Layer 6 of a small transformer language model trained on English Wikipedia (19 layers, counted from 0, width 96).
A neuron adds its activation times its output weights to the MLP's output. To switch it off is to set its activation to zero at one token and run the rest of the model.
A neuron's activation on a vector x is SiLU(gate . x) times (in . x), where the dot is the dot product.

Input weights of the MLP neurons that the questions are about. A number n stands for n times 0.0023.
n3 gate: -294 -81 -283 -248 -90 15 32 58 -23 32 231 92 105 203 -113 26 137 185 -116 86 -31 175 -18 -130 -67 15 -126 -117 -80 34 123 80 145 27 286 -129 -52 126 -51 -228 138 -95 34 -103 128 19 0 -83 193 8 115 -87 224 24 19 56 135 -217 -163 -156 44 -76 46 -67 -65 196 154 143 -145 -47 86 -264 35 -119 -103 -174 31 -173 -8 -76 -167 48 38 86 28 148 -81 43 293 158 -121 -31 -122 88 117 -48
n12 gate: -151 223 -92 60 65 55 -190 116 106 105 117 63 50 -143 220 -39 101 -115 30 -150 168 142 -9 -105 -83 -86 -86 81 111 -69 58 32 -10 -60 127 16 79 -6 -61 -183 -155 -51 -13 -71 -131 -50 -188 -36 -67 -9 -98 175 254 59 -32 47 -34 -56 46 73 34 -13 76 -65 95 115 86 -103 212 -172 -37 -6 200 61 121 -92 -6 -208 44 -53 -22 9 -117 181 87 -148 20 50 58 -63 6 -90 -69 -251 -69 47
n62 gate: 89 134 107 -118 -169 -35 -197 21 -54 -20 57 -165 -186 200 -32 241 -51 -93 136 -118 191 -113 55 12 96 63 -27 -134 -398 87 -33 -51 100 -53 -4 -80 -159 -92 -23 12 130 84 54 -126 109 71 -54 -76 69 95 -76 68 61 103 -186 249 -115 -124 -63 268 163 -4 95 -160 46 -166 -120 268 -165 35 22 -62 19 15 -107 -190 27 -133 130 -100 -63 19 236 211 -44 -58 216 -192 -147 -223 19 0 -4 187 256 -40
n124 gate: -129 126 -41 -77 -30 0 -42 135 -82 -27 -77 -105 -144 -128 -120 -169 301 75 89 117 60 146 0 -59 -161 340 41 -86 -7 -186 -193 338 44 66 90 -207 15 -48 26 -190 -304 -103 147 -96 -29 -104 -66 -65 -43 29 -217 -134 58 -87 37 -19 -307 54 -82 165 -103 0 102 182 -224 101 15 -44 -34 -196 0 4 -37 37 74 -186 101 -74 -103 104 61 4 73 30 112 86 86 173 137 -33 90 155 91 58 145 117
n130 gate: -153 -58 289 165 16 -230 -101 4 215 -147 107 125 -36 -287 -117 250 134 -122 32 -8 59 -47 -137 33 -285 -26 -4 -61 38 -15 -21 -21 8 95 -212 -49 280 -131 -20 16 -73 11 -54 -19 -215 -19 -93 -176 -24 114 54 -56 -82 107 101 -186 -107 -143 67 -40 30 16 -187 15 103 26 -27 42 83 -94 158 70 -70 159 115 -321 168 144 -192 20 -242 191 -11 243 105 -16 29 -9 81 -11 227 46 -135 -244 76 77
n159 gate: -67 -102 -142 -90 -56 -4 122 266 85 -101 7 23 65 -130 -99 -55 163 -34 -53 86 74 37 -73 -166 -52 120 62 -58 -40 11 -295 68 -116 58 -85 179 19 80 -100 295 -123 -83 29 -21 -228 -67 138 226 4 72 -199 158 -20 -322 -7 -195 -174 85 39 15 -193 155 -155 99 -101 11 136 -111 -183 134 113 74 26 -55 145 71 210 133 44 239 -106 7 -54 -41 53 -100 -204 12 110 100 -122 -113 56 163 163 54
n177 gate: -131 -51 -159 202 24 143 -78 200 58 87 -157 -4 89 -52 -43 -26 186 82 -53 -170 65 -168 -68 -47 -77 -30 -27 11 -30 -53 -101 -157 125 -141 169 -77 70 149 141 -59 111 -148 108 46 63 -197 203 32 -14 70 249 -105 19 -188 130 60 22 60 -271 -130 49 18 -144 49 7 46 41 243 -118 -97 43 -110 34 61 -10 -91 62 -26 -142 -148 65 7 97 258 -99 96 -190 128 72 -53 -186 65 -63 70 11 -103
n210 gate: -40 -83 -14 -21 -53 42 282 -134 -77 28 82 72 36 197 29 -164 102 -51 234 35 56 -28 -23 22 -15 -50 97 -4 -48 -214 15 -198 -96 -160 -88 -7 93 -138 -245 32 215 161 96 -100 -61 -107 -17 18 -235 -7 -86 129 -118 14 119 51 -55 226 80 312 43 -4 116 97 -58 -159 -76 112 53 39 50 -14 -101 55 -217 -28 -49 10 172 154 -50 -47 86 81 -80 213 -168 -77 -163 3 -74 -117 -259 -47 -19 -138
n212 gate: -78 -146 -194 -40 -19 -162 119 -55 26 113 54 134 35 -127 115 52 -71 71 237 22 26 -81 91 -39 -107 60 226 108 138 137 156 -73 -233 40 -227 220 -80 139 52 -26 -93 138 117 60 -118 -107 15 -49 42 130 73 117 54 -34 48 -50 12 211 -124 -167 -166 80 -54 152 -131 -240 44 -173 -64 -145 -21 -81 -100 88 -215 139 -111 228 73 202 -42 -57 -130 26 157 89 -54 232 55 -151 -215 -113 -60 87 164 143
n222 gate: 117 -82 7 -148 76 168 19 -114 -100 88 95 7 89 -18 4 -67 163 39 148 7 22 93 -105 139 -66 -134 113 11 -95 -80 170 -168 -92 263 -54 66 -63 124 68 -36 -64 14 53 -34 73 76 113 -290 167 -14 -191 194 -82 -178 7 -45 57 -73 110 243 -168 48 -112 24 -67 -24 332 -112 131 -61 59 122 -22 -21 -81 4 -97 -170 106 196 -62 -196 -169 -11 11 154 -86 -4 -103 119 72 -32 58 -372 23 134
n3 in: -42 -83 -69 -86 41 -106 -197 -43 -62 78 151 76 -80 11 11 76 111 -3 -87 -148 22 117 194 77 -249 -183 177 -237 -94 -64 12 92 -119 65 137 86 -60 -7 -85 22 -226 -50 134 -42 135 74 -43 236 179 -122 -79 -71 64 -127 -11 53 -127 149 105 136 290 -139 154 -14 -119 75 51 -39 -26 148 -21 -22 136 4 -137 63 11 14 144 -98 -95 49 -75 52 228 -22 -54 149 -22 471 -136 20 63 -136 -8 -195
n12 in: -126 68 10 126 -84 165 11 -18 -59 14 91 -4 284 -3 -82 -150 132 51 -336 52 -52 0 134 -91 -182 225 89 -69 180 125 80 -45 7 118 -31 -195 43 -133 -94 -154 -224 -14 0 128 -181 -213 -92 14 54 -118 -211 11 79 193 38 -100 116 33 23 -149 73 28 118 -36 37 127 -193 -17 7 70 -110 183 69 -48 -17 -11 -28 -138 85 21 92 90 98 -170 32 -35 -217 8 -31 198 3 37 -175 -14 67 -58
n62 in: 23 -204 12 66 -184 -138 -78 72 28 101 -167 37 169 -48 -41 52 -92 47 8 132 8 -63 -15 241 -30 80 -114 132 152 -209 155 -52 -191 -8 48 -70 16 -180 258 189 -323 124 -348 83 -81 84 -31 199 -90 -62 66 -85 116 105 218 49 13 268 76 -216 -178 -102 19 53 152 -19 -55 -116 -8 32 34 91 -234 153 35 -56 -40 203 137 -78 140 11 85 -68 251 -91 -29 -17 -67 58 -183 86 -286 -281 -73 99
n124 in: 75 -219 -54 -65 -31 -16 -221 -128 160 198 168 279 146 -55 -101 -128 286 29 233 -71 137 296 -29 -167 -46 34 -208 163 180 -99 -21 191 -50 152 75 178 208 73 31 217 -77 -76 -92 -48 -45 -180 -50 187 -149 -107 0 -36 -43 75 -35 -85 -205 11 -97 20 -216 164 -160 108 138 -166 -163 -132 134 169 -165 -132 -101 77 -119 -143 156 111 -50 48 97 -4 172 94 32 4 -41 -99 101 -38 -23 70 -154 -8 -97 16
n130 in: 188 12 -97 290 207 -8 -76 -4 201 -33 84 -119 -38 -21 153 -81 -107 158 51 -50 -313 37 -12 330 -106 -106 53 -167 -16 -176 125 -94 -24 -36 -182 172 -38 -133 -176 112 107 165 -149 164 -28 -142 -97 8 0 -136 0 -109 -94 91 204 -127 -190 12 -55 -29 -12 17 196 -184 100 -71 -45 183 -137 -16 -98 172 49 28 -250 258 127 -179 -40 -169 129 -24 112 -115 -166 61 -103 176 203 143 74 -140 25 -361 168 141
n159 in: 44 41 68 -198 -88 -167 -141 97 152 -62 -238 181 55 -38 -280 -75 -11 66 -267 69 88 19 29 24 -53 117 -11 48 11 -7 96 112 7 -56 157 -19 -175 116 -240 46 63 -119 195 148 -136 131 139 -82 -173 -74 52 -35 52 -112 262 -8 36 -70 -141 -152 -62 129 156 4 45 63 -38 66 115 356 4 141 137 -219 105 23 -61 -216 168 -321 87 -58 127 -42 -4 -110 231 -8 -87 166 -15 -130 -170 51 -8 -4
n177 in: -229 85 89 4 -23 -19 -120 103 -7 57 -194 4 -31 38 -4 98 237 21 73 -49 -86 -71 -301 -78 4 50 -199 -144 140 66 55 -355 29 135 121 -113 84 199 7 -118 -20 -103 -63 -75 213 36 -48 -237 -16 -121 51 -138 -69 49 -235 50 -8 134 -21 -119 232 42 -22 46 -147 51 -33 265 125 -11 180 11 -90 -44 -26 -68 -82 39 -224 -46 225 65 -70 -15 -85 34 -12 -21 85 -207 -124 303 163 23 81 109
n210 in: -132 10 -10 155 -3 128 0 -160 0 -47 3 78 7 -40 78 12 26 -66 -112 199 46 3 16 285 -64 -63 10 -68 -19 -48 55 -61 -100 42 -99 -70 -20 -143 -194 197 144 19 -42 -37 -73 -186 16 -57 194 99 -26 10 -33 43 121 20 -76 -10 -28 67 279 30 -45 107 280 -219 140 83 -23 -112 41 138 56 -127 -120 -190 -46 50 184 81 -16 -88 45 30 61 151 -148 224 -196 137 -76 -136 -97 -104 46 82
n212 in: 180 60 -20 84 -33 130 -13 74 -37 -21 -175 -249 -13 -49 -114 65 -209 105 -88 37 -57 -130 -104 -4 149 35 -76 -145 153 -8 -198 227 80 -311 251 24 -92 -12 155 153 -81 -12 32 113 47 164 -274 -25 -161 116 -120 129 -22 -46 81 131 -86 -79 -62 289 -113 13 147 -175 108 -43 85 -71 33 4 -63 -37 -102 69 -80 224 -106 -290 181 -80 206 86 52 254 -169 94 137 188 -178 -170 209 -40 116 -297 35 -284
n222 in: -30 95 85 -10 -62 0 -252 442 196 133 34 -18 18 42 203 -110 194 -28 -64 -17 180 -292 137 54 -81 -76 -81 79 -20 70 -72 146 -203 -104 149 -141 -39 20 7 49 29 17 173 -39 63 20 27 148 -64 154 44 -56 38 49 38 -53 -18 -60 39 18 23 60 94 -23 -7 -17 44 174 -31 -80 46 -79 -17 -232 -244 -21 -271 -117 47 -166 -253 -56 -101 24 -132 17 40 -34 -41 -53 48 0 -146 85 -111 79

Output weights of the MLP neurons that the questions are about. A number n stands for n times 0.0014.
n3: 191 44 131 312 -56 -32 -146 55 147 -189 -110 -44 104 -211 68 111 134 43 28 -98 -59 -214 12 84 36 149 157 311 123 -183 -79 -282 -266 158 -218 143 185 -72 122 52 -2 -69 -154 99 -142 -153 -175 204 -233 -72 -198 222 -174 -285 53 -217 63 -36 262 259 -97 111 130 208 -115 -95 -144 10 323 -4 152 243 -16 68 108 89 213 79 240 31 -28 -153 -213 -73 -328 -104 -85 -42 -205 -151 80 -108 -214 10 -164 425
n12: 42 155 77 286 -148 56 -57 -335 -103 62 73 180 120 73 -29 -55 36 20 128 107 -51 -334 -146 271 -51 0 -121 -132 -174 57 -61 111 289 -33 248 19 199 97 83 1 55 -165 107 -259 25 317 120 -35 223 -130 48 -63 -135 -79 -351 -27 -86 -187 43 -135 -51 16 17 -54 -94 22 120 54 -270 -54 23 46 -151 -114 57 90 40 200 -11 -84 115 37 -100 -197 207 -121 17 -154 -13 302 353 -159 -43 3 -182 187
n62: 117 -118 63 54 121 226 -183 -12 -96 36 -256 255 -256 -210 -37 -126 334 84 -14 12 -102 -139 -186 46 74 -212 -114 -179 302 43 257 -111 159 -193 -61 244 49 162 115 56 20 -123 19 150 62 -91 -88 139 28 95 117 -96 -113 -163 25 -84 34 -52 122 -14 49 -154 -114 16 179 186 -51 31 -36 27 309 -104 -94 187 -58 -100 -73 65 -142 74 77 -42 -134 -251 464 -346 208 66 54 -111 -61 -33 97 -248 47 -159
n124: -60 -82 297 0 -95 17 -19 -190 360 67 -97 -37 177 4 -42 -151 28 116 44 -139 -47 216 110 -334 214 62 160 -25 -90 -42 -140 111 88 369 69 -222 -104 35 28 37 -300 44 98 -53 44 -65 -68 -169 -48 103 143 -28 92 -103 -221 44 66 -161 104 21 -319 -168 -123 10 -245 -201 123 -85 150 26 -226 -31 138 3 168 146 -27 -188 3 54 116 131 -392 264 107 36 305 32 90 -65 -89 -38 109 -52 -151 111
n130: -146 -100 -95 -99 -2 -78 -31 -140 -159 -403 -221 -273 5 -118 109 262 86 276 366 95 -54 222 50 280 -199 132 265 -228 -100 61 -138 26 182 298 185 49 63 -35 -92 -12 -180 367 98 -210 -279 -68 -70 -11 16 111 112 0 310 -137 -14 -85 15 0 -50 100 -21 -35 -16 17 -380 190 15 -139 -35 52 -119 107 -146 285 148 -157 -86 189 -358 29 -195 292 89 -225 30 -153 -50 -41 59 334 230 161 54 -82 -161 26
n159: -212 -79 -329 139 263 72 17 152 -21 -80 254 -181 -90 -122 106 107 196 -98 190 163 127 314 -155 111 -87 167 185 50 61 73 -199 126 -157 97 -254 -48 196 -39 20 158 -73 131 -209 -167 247 -272 -269 143 57 -85 67 -235 -105 66 113 27 77 54 -50 53 321 -188 223 -62 -106 -189 134 20 -89 91 180 -237 -284 -13 -404 68 -26 134 -316 175 -202 -104 -15 -38 -68 203 -67 100 194 -8 -296 -20 220 -157 66 235
n177: -114 -50 141 -208 -109 -403 53 37 235 -201 -30 60 -71 89 -94 -116 -38 -22 -42 33 67 67 28 -50 35 -197 117 93 61 95 -165 -83 -54 349 -275 -54 -32 -241 -220 214 -45 18 -93 258 -71 134 55 127 296 -122 -130 -120 119 -63 50 -146 -44 -18 -3 -29 -141 116 316 -10 -184 -27 149 -71 -61 136 49 109 -40 19 56 303 147 -33 92 258 58 -135 -49 -191 91 64 -29 119 -141 40 120 -243 -139 141 -21 26
n210: 62 58 42 -275 -172 119 -85 139 19 25 26 -127 125 -46 -153 118 -105 -96 -202 -148 -207 26 -26 -253 68 -13 -115 74 -79 -107 -18 165 163 167 293 223 -16 154 151 -399 -29 58 119 -35 167 156 -29 -69 -91 180 130 -67 64 176 -198 -264 -80 -94 -59 -61 -151 -44 -45 37 -346 367 -392 -169 88 130 -77 -7 94 301 236 66 231 -60 -167 -68 270 161 -235 -21 -77 -229 311 -106 191 -95 281 72 165 174 -115 -244
n212: -262 -52 56 22 45 -186 -107 195 154 148 57 -290 -276 -255 181 -67 -10 268 202 -77 -273 99 265 4 20 -165 280 230 144 3 -120 48 63 234 -183 181 -54 -84 47 53 -182 -22 -189 -274 77 -166 -45 158 145 39 337 132 -126 215 -61 -17 255 16 -11 -248 -197 125 -151 35 84 8 -160 -97 -116 -219 33 -110 87 -8 55 10 196 -110 -6 -29 -3 -206 -219 183 73 -42 -122 -32 -12 79 -25 -209 -85 135 -10 385
n222: -135 147 -69 -279 179 -68 -225 -241 198 85 -347 -43 -55 -28 -143 36 277 30 -109 -46 142 -160 96 -101 -119 56 -32 181 34 201 103 50 123 10 -254 365 -163 -124 53 -46 -287 -51 -133 93 54 203 -3 383 93 -35 215 -92 -126 7 1 35 -93 -48 66 -155 -233 -126 111 -9 132 82 -99 -150 16 18 -99 49 -16 -30 -165 204 0 183 -28 337 -139 76 -58 -138 48 103 60 -206 192 -45 336 242 -98 -125 -38 -18

Each question names a token from some text and the token that comes next. It shows the vector x that enters the MLP there. A number n stands for n times 0.0085.

Then comes g, the gradient of the next token's log-probability with respect to the MLP's output, scaled to length 1. A neuron's effect is roughly proportional to its activation times (output weights . g). A number n stands for n times 0.0008.

" was", then " printed"
x: -92 53 -113 -250 36 -7 50 121 195 9 -104 62 -49 -102 -6 54 -67 218 -208 -202 -87 255 -129 -111 38 153 163 21 -39 -76 -171 -124 145 166 99 1 89 13 76 109 11 40 141 72 181 -34 -22 -123 97 -5 -61 39 -111 53 -312 -52 66 130 -68 -100 48 -96 9 -49 47 224 -237 -41 -46 74 -307 -19 23 146 6 -7 141 20 -104 109 60 244 -96 -52 -110 42 -104 142 -38 -115 -60 68 -154 -70 13 159
g: -45 -4 121 83 -307 -143 -183 -227 -50 -75 -243 56 -9 -89 -46 -57 337 -85 92 -38 114 -43 -90 -294 24 140 -164 10 18 -135 66 1 -114 56 -30 59 -53 16 -243 59 -69 -53 243 175 3 -66 -179 -77 -179 57 -272 176 18 -4 68 163 81 60 85 91 171 -53 164 172 100 -59 262 -94 13 -48 -124 94 223 -32 85 83 -126 -75 -55 172 -105 72 38 81 -133 52 47 -15 184 -93 71 66 -4 236 -202 26
Which two neurons, each switched off alone, lower its probability most, in order? n124, n177

"min", then "ation"
x: -23 -39 -57 -261 -166 159 40 -212 -49 184 37 182 -23 327 57 8 -140 -220 -193 12 -75 -15 55 -69 -233 -86 -2 -45 7 -90 -128 -112 22 -53 109 131 105 -52 -100 127 154 100 -85 -115 115 -88 137 -197 -6 40 41 80 -140 97 231 -84 153 198 -7 93 32 -190 8 93 -53 -140 -98 -86 -9 157 -160 119 -49 -119 6 72 -79 147 9 177 -63 39 -42 64 -34 -14 88 164 45 -140 151 18 -127 41 -53 190
g: 46 152 141 274 -107 -109 -17 -83 128 32 106 87 67 -223 -86 106 59 62 -36 -248 -213 62 -18 -139 45 34 7 -127 31 179 -88 22 63 82 232 -70 -15 -180 -45 50 -223 24 -142 -200 280 142 28 140 265 47 -139 120 41 -139 59 64 -40 7 91 39 9 267 -42 87 46 40 -55 17 -66 -79 48 61 -150 282 -191 161 -85 28 -162 -108 -187 -58 -40 -134 74 -181 -72 -48 -211 -100 80 165 102 -226 -164 162
Which neuron, switched off, raises the next token's probability most? n212

" is", then " also"
x: -168 22 -55 -215 110 -39 147 -10 166 -38 -92 100 -60 -43 -39 47 -120 113 -236 -246 -77 189 -107 -18 19 171 146 23 12 -80 -126 -4 140 173 147 -100 72 120 60 92 63 4 227 72 101 -52 25 -73 52 89 -17 72 -156 10 -314 -87 121 57 -88 -112 70 -96 134 17 5 209 -168 7 -22 144 -210 71 -125 31 -23 -36 139 57 -193 122 68 246 -82 -26 -172 27 -82 56 61 -90 -5 -4 -232 -191 -59 160
g: -148 177 -113 123 116 -24 52 34 45 52 -36 28 47 -112 4 146 -61 279 -291 -40 -58 106 145 -193 -133 -79 -13 126 -39 45 -68 -75 -30 37 -95 -179 -87 371 -2 -11 97 178 -130 -153 15 36 13 184 139 -153 42 -112 343 -172 -54 -16 74 -83 -274 28 65 -58 218 -125 -26 -141 -144 30 -39 -100 101 263 -6 68 92 185 -23 -116 -94 -36 105 -74 -9 -28 179 -118 24 216 -125 -294 125 -18 40 -75 -118 18
Which neuron, switched off, lowers the next token's probability most? n177

"ta", then "hu"
x: 41 66 -54 -158 43 164 59 -123 -127 90 6 182 -62 3 -17 6 -160 -58 -53 147 -220 84 -37 -91 -76 -122 143 -238 91 -82 -8 -103 -94 16 99 -10 192 -5 -99 -5 76 197 110 66 120 -88 163 -150 169 -10 -151 65 -248 -38 -48 -411 210 27 16 11 159 -53 6 244 42 -38 5 10 -49 116 -5 100 -83 -53 -106 -1 -28 81 47 123 95 113 -68 12 187 -33 63 -73 235 -180 -155 141 -141 -35 -44 -151
g: -235 141 21 -143 111 249 184 -32 -96 78 191 -39 161 -205 7 -74 -81 -9 -82 127 -11 16 -149 25 133 -83 -57 -8 91 -4 217 -22 59 88 -142 53 -35 -84 -68 -28 99 -194 -13 -152 35 276 -146 161 -36 198 254 81 -15 149 -67 -137 -64 -1 -182 -396 -208 -87 134 83 -25 91 -18 231 -67 37 -67 164 -82 106 35 -77 -85 129 -20 -168 160 -119 -154 -41 -79 -46 38 31 271 -25 -146 -37 -72 -215 126 86
Which neuron, switched off, lowers the next token's probability most? n210

"ro", then " and"
x: -55 108 -167 -282 23 134 195 -33 175 100 91 183 -7 65 -115 -100 -34 -82 -58 -147 19 82 -70 152 -154 -30 53 -163 90 -28 -115 -100 -142 -4 93 -94 301 106 -87 16 21 106 104 -89 -79 183 126 -138 45 -41 -118 30 -156 -47 36 -195 34 154 48 25 126 117 213 42 -49 -72 -41 -111 3 109 -86 98 -17 187 -206 -1 -7 211 -13 149 -138 219 -104 -55 -44 0 43 -139 131 -87 -33 84 -274 40 -102 -160
g: -74 46 140 161 -26 -14 321 -119 -105 151 271 157 71 -94 -100 -48 -100 162 -69 -136 -91 -56 42 7 -93 57 -112 -73 65 110 135 168 7 -307 -27 127 240 169 -31 -90 -3 -266 80 -147 221 -35 116 166 -63 -126 -93 -129 -151 -11 -91 94 39 298 58 5 205 -90 21 -28 -26 -8 -132 -15 260 -314 -138 -110 -98 -5 17 -68 -72 48 -106 -71 86 -118 -75 39 78 104 41 48 -125 -197 -138 64 54 -174 134 100
Which neuron, switched off, lowers the next token's probability most? n130

" show", then " of"
x: -9 240 -232 -131 -140 91 137 57 30 56 155 179 -170 -1 -99 48 -125 -13 -94 -75 -55 77 -23 -12 22 165 96 -54 118 -39 -223 -83 -85 76 95 -51 76 -111 -75 -36 128 29 107 -64 226 95 53 -108 82 44 -132 172 -126 -123 -235 -68 -6 140 -79 18 139 16 17 113 54 182 37 80 -41 275 -165 -8 10 -253 21 -127 -33 14 -161 112 -123 355 129 -21 33 -49 -167 -119 85 -177 -91 -55 -41 63 -78 36
g: 176 -175 77 145 27 -3 -168 -274 -112 169 57 49 -80 -180 30 124 -96 61 -31 -174 -51 -63 160 125 100 33 121 -58 76 159 172 102 -92 215 97 87 -191 -97 -243 149 -225 -175 -31 -37 51 14 74 -187 -110 0 -118 -103 -210 80 -55 16 -229 94 -38 194 191 -30 64 -2 -203 -226 17 -201 142 120 -20 -182 79 17 -83 116 27 105 140 -90 17 109 25 134 -234 141 -20 -66 90 -76 48 255 -10 -14 -46 238
Which neuron, switched off, lowers the next token's probability most? n62

" had", then " little"
x: -13 92 -120 -227 -33 73 123 166 150 -9 -147 -41 -77 -107 -21 143 60 110 -259 -234 -87 253 -92 4 23 160 -19 -13 -39 -162 -149 -108 140 183 127 25 75 79 -47 28 89 216 251 -87 150 -28 49 -35 160 83 -209 70 -78 -37 -183 -48 79 143 2 56 36 -102 23 -136 -4 164 -36 -64 -86 120 -203 54 51 -17 24 -110 -24 63 -126 106 -153 236 -112 -11 -181 92 -189 51 -56 -134 -18 108 -74 148 -124 34
g: -127 -18 -165 40 12 -181 -246 -115 -86 209 -42 -174 -168 111 -53 -81 -309 60 29 384 -137 170 155 -20 -1 156 102 -109 -33 -144 -282 -81 37 -88 169 80 -56 -6 41 -31 -102 193 86 141 -100 -13 -12 217 -185 43 -90 20 -59 -230 204 -18 -122 15 206 86 -16 -127 66 61 -220 3 46 18 117 76 35 262 2 -55 -71 6 162 157 54 60 21 -110 -198 28 -72 -57 -7 -5 59 35 -9 63 -9 112 -78 307
Which neuron, switched off, raises the next token's probability most? n159

",", then " was"
x: 33 127 -63 -154 80 -42 247 106 51 75 -48 104 -120 58 84 111 -97 -112 -134 -167 -68 201 41 -176 -83 152 -19 36 191 -95 -146 44 146 2 43 17 57 70 -27 -106 35 -53 99 -104 -58 130 55 -184 271 -51 -118 4 -122 -16 -245 -113 88 208 -9 -57 -82 -11 113 155 -61 202 -74 6 -164 91 -323 106 -66 127 44 -109 101 99 -55 134 -16 310 -92 -35 -83 -104 -121 -55 -80 -90 -20 185 -42 17 -170 -16
g: 126 -96 226 79 -131 307 -139 -80 -215 134 -25 132 -79 -173 -5 0 228 -259 -104 59 150 80 -136 167 -33 -8 -59 -135 -159 -62 253 -99 151 105 177 -31 -114 -285 -180 128 -15 113 32 60 20 -89 -7 -136 30 17 96 25 184 91 -88 86 141 -71 -247 99 21 -31 -158 83 151 34 -268 -70 130 -24 -159 -24 93 -21 80 -101 -20 -62 0 29 -52 55 -105 82 57 91 -47 142 -196 20 191 190 -125 100 -61 -255
Which neuron, switched off, lowers the next token's probability most? n159

" ", then "8"
x: -21 43 -128 -267 71 142 162 173 199 78 -37 19 -1 55 -13 34 3 -33 -153 -199 -58 305 -12 -54 -51 -30 113 -16 122 -142 -211 41 44 144 72 -51 133 44 12 -23 -1 -34 36 89 -34 119 152 -192 150 73 -59 -9 -152 -53 -153 -36 -21 122 5 -68 -99 60 115 47 -11 133 9 116 76 197 -296 2 -194 -40 -225 -248 20 95 73 -24 -16 360 -14 53 -49 -126 65 -94 -55 -168 -107 40 -93 86 -148 17
g: 103 90 23 315 119 -129 102 147 85 115 -52 -5 -107 -150 132 -165 -148 -1 -48 -35 -249 -114 103 -109 43 -233 201 35 -47 -127 33 -79 71 -47 -96 -151 107 47 -71 -297 -53 70 -60 178 -162 -20 -59 -138 87 24 160 -37 86 47 -16 207 -69 -30 64 113 -209 -133 -195 284 -36 61 -46 -91 -5 140 -26 -8 43 143 -48 -128 -82 -34 148 -112 39 -38 -80 -211 47 87 -41 188 273 19 120 -158 297 223 -167 -69
Which neuron, switched off, lowers the next token's probability most? n124

"rd", then " N"
x: -105 100 -40 -187 187 58 -132 87 -140 118 -16 126 93 91 -105 36 -5 -119 -199 -229 154 -11 134 97 213 -86 27 114 1 10 -41 -134 -103 -80 79 -106 40 -152 -145 208 85 -130 243 -78 110 -54 -23 -92 43 3 -108 61 -33 66 42 -118 -52 253 75 -184 -75 -76 -61 5 -38 -84 -148 158 63 176 -178 166 -150 71 -10 -7 27 150 -58 161 -100 335 53 10 63 182 47 -22 -33 -142 -134 -16 -145 -175 -5 47
g: 63 -31 -52 -15 7 115 171 176 155 -187 110 92 -72 -22 73 153 -70 135 41 205 -163 -20 -2 -342 -189 -26 -133 83 -73 -307 -30 -83 160 70 -316 -137 59 99 97 -67 150 77 87 144 -20 135 172 47 -58 70 31 -114 -160 3 -9 142 -84 -25 -163 -60 -135 -35 6 75 -135 126 -167 236 71 -197 -31 88 113 163 -109 -13 -83 -209 35 -30 -44 106 62 -225 -76 146 69 -50 -11 -131 -110 254 170 -129 218 -106
Which neuron, switched off, lowers the next token's probability most? n210

" for", then "t"
x: -17 86 -177 -198 183 31 107 129 130 83 -112 -17 9 68 11 69 -93 -51 -141 35 -112 259 105 51 53 106 -21 -103 200 -189 -174 -127 49 194 212 -34 -59 86 -25 -72 108 -46 182 -54 223 31 166 -57 9 -6 -31 -50 -180 50 -144 -86 -113 93 -30 -87 -2 -149 22 -82 -129 122 -190 -81 71 265 -100 106 -111 -91 112 25 -96 -19 -113 41 -44 348 -3 14 55 -106 -212 90 -47 -81 -164 82 -132 84 -106 108
g: -74 -23 -91 -65 -53 15 -191 -237 174 29 -87 -57 242 12 -1 -15 -78 110 -46 -2 -44 178 31 277 -12 -116 26 24 -23 119 -172 -162 55 388 110 -216 -81 -35 -137 -219 305 111 -197 16 59 15 -146 -106 120 234 79 79 10 123 166 -14 257 -41 -163 21 -109 27 -258 -23 5 62 91 -43 -39 104 127 28 7 -69 -3 -194 -6 -110 -37 -110 55 -162 -49 -89 109 42 321 84 -44 -22 -128 -119 -14 217 -71 -64
Which neuron, switched off, lowers the next token's probability most? n177

"0", then "1"
x: -22 183 -81 46 101 160 185 152 54 212 -6 133 -17 -108 -22 -7 -77 -80 -183 -284 -34 81 63 -32 18 -70 -27 113 212 -147 -158 -10 27 -140 91 -52 139 -277 -271 46 -66 53 97 -125 107 74 136 -57 158 -46 0 28 149 79 -141 -28 68 109 -29 228 -114 31 -31 34 -205 16 -123 32 42 162 -250 104 -251 44 -17 -69 12 112 -100 -41 44 168 -94 75 80 36 66 47 128 -17 -79 6 -208 -161 -151 -31
g: 158 3 73 239 -225 -114 -54 -195 -4 254 5 206 -185 28 -8 -55 278 144 -78 -19 -111 -241 43 -28 -3 48 29 26 -87 -25 77 114 84 136 63 -209 108 -237 -40 -207 4 157 -42 -183 129 -71 -22 74 72 152 71 -98 95 108 -102 4 63 -310 50 -87 32 148 27 -179 32 22 30 -65 232 46 43 -84 -33 75 -44 4 -82 -111 -158 -296 130 235 128 -15 -133 -27 108 201 -121 -114 63 13 22 137 -280 -45
Which neuron, switched off, lowers the next token's probability most? n12

" massive", then " force"
x: -12 105 -3 -265 -133 62 99 -64 -53 18 101 -79 -9 39 69 40 -30 -11 -78 -255 -18 231 5 -11 -24 106 2 90 71 -138 -201 -75 36 107 208 -14 59 -171 -47 -58 102 178 250 44 -65 2 170 -131 -38 85 -116 -20 -46 9 -189 -227 5 205 108 94 -14 -50 49 -29 -34 94 69 4 56 147 -185 103 -7 -39 -36 -127 31 125 -98 53 -1 471 -92 10 -38 55 -311 -39 -142 -12 -112 152 -29 15 -116 -39
g: 83 -139 176 -86 186 84 -47 -137 -15 8 193 54 -50 88 -74 -1 99 -121 -60 -6 -12 -10 -15 129 244 78 -56 -160 -58 66 -282 -9 -3 75 195 175 35 -45 249 3 34 -196 -224 122 -24 -158 -13 214 -10 -219 55 207 45 -94 -6 114 -32 68 -315 49 33 101 104 -326 103 -43 -67 -80 26 -198 -42 59 -2 108 -15 -112 -38 4 146 248 -367 -31 143 60 -120 202 -55 8 -127 -46 76 -8 8 99 -88 -215
Which neuron, switched off, lowers the next token's probability most? n210

"ity", then ":"
x: -57 74 -40 -15 -70 63 329 -3 81 8 104 54 -17 -21 50 -61 -37 -77 -153 -214 -101 104 9 -10 17 22 8 28 177 61 -10 -21 -26 -47 163 41 117 -24 31 15 96 19 174 -125 47 -71 184 -182 -250 122 -85 -127 -180 -27 -171 -78 34 292 124 37 151 -138 -38 103 78 26 -118 48 51 181 -114 142 -198 59 -161 74 -63 77 33 71 -127 299 -67 28 -145 -111 -116 -159 196 0 -8 111 -204 -178 -216 46
g: 42 183 291 -57 110 4 95 -42 -34 -252 150 81 -118 85 -15 8 -56 38 46 -74 52 -32 60 -205 -3 -34 77 -296 102 -193 143 -164 23 68 -73 -38 34 219 -20 81 226 -76 -90 -26 160 116 26 125 12 391 -302 134 -6 86 -58 107 -77 -54 16 177 176 -57 -228 -4 220 -166 -84 -63 70 -95 -87 -82 13 -151 -289 -33 -63 -134 -156 74 -21 16 54 -203 204 -83 82 -77 130 28 6 15 -65 -149 -96 127
Which neuron, switched off, lowers the next token's probability most? n210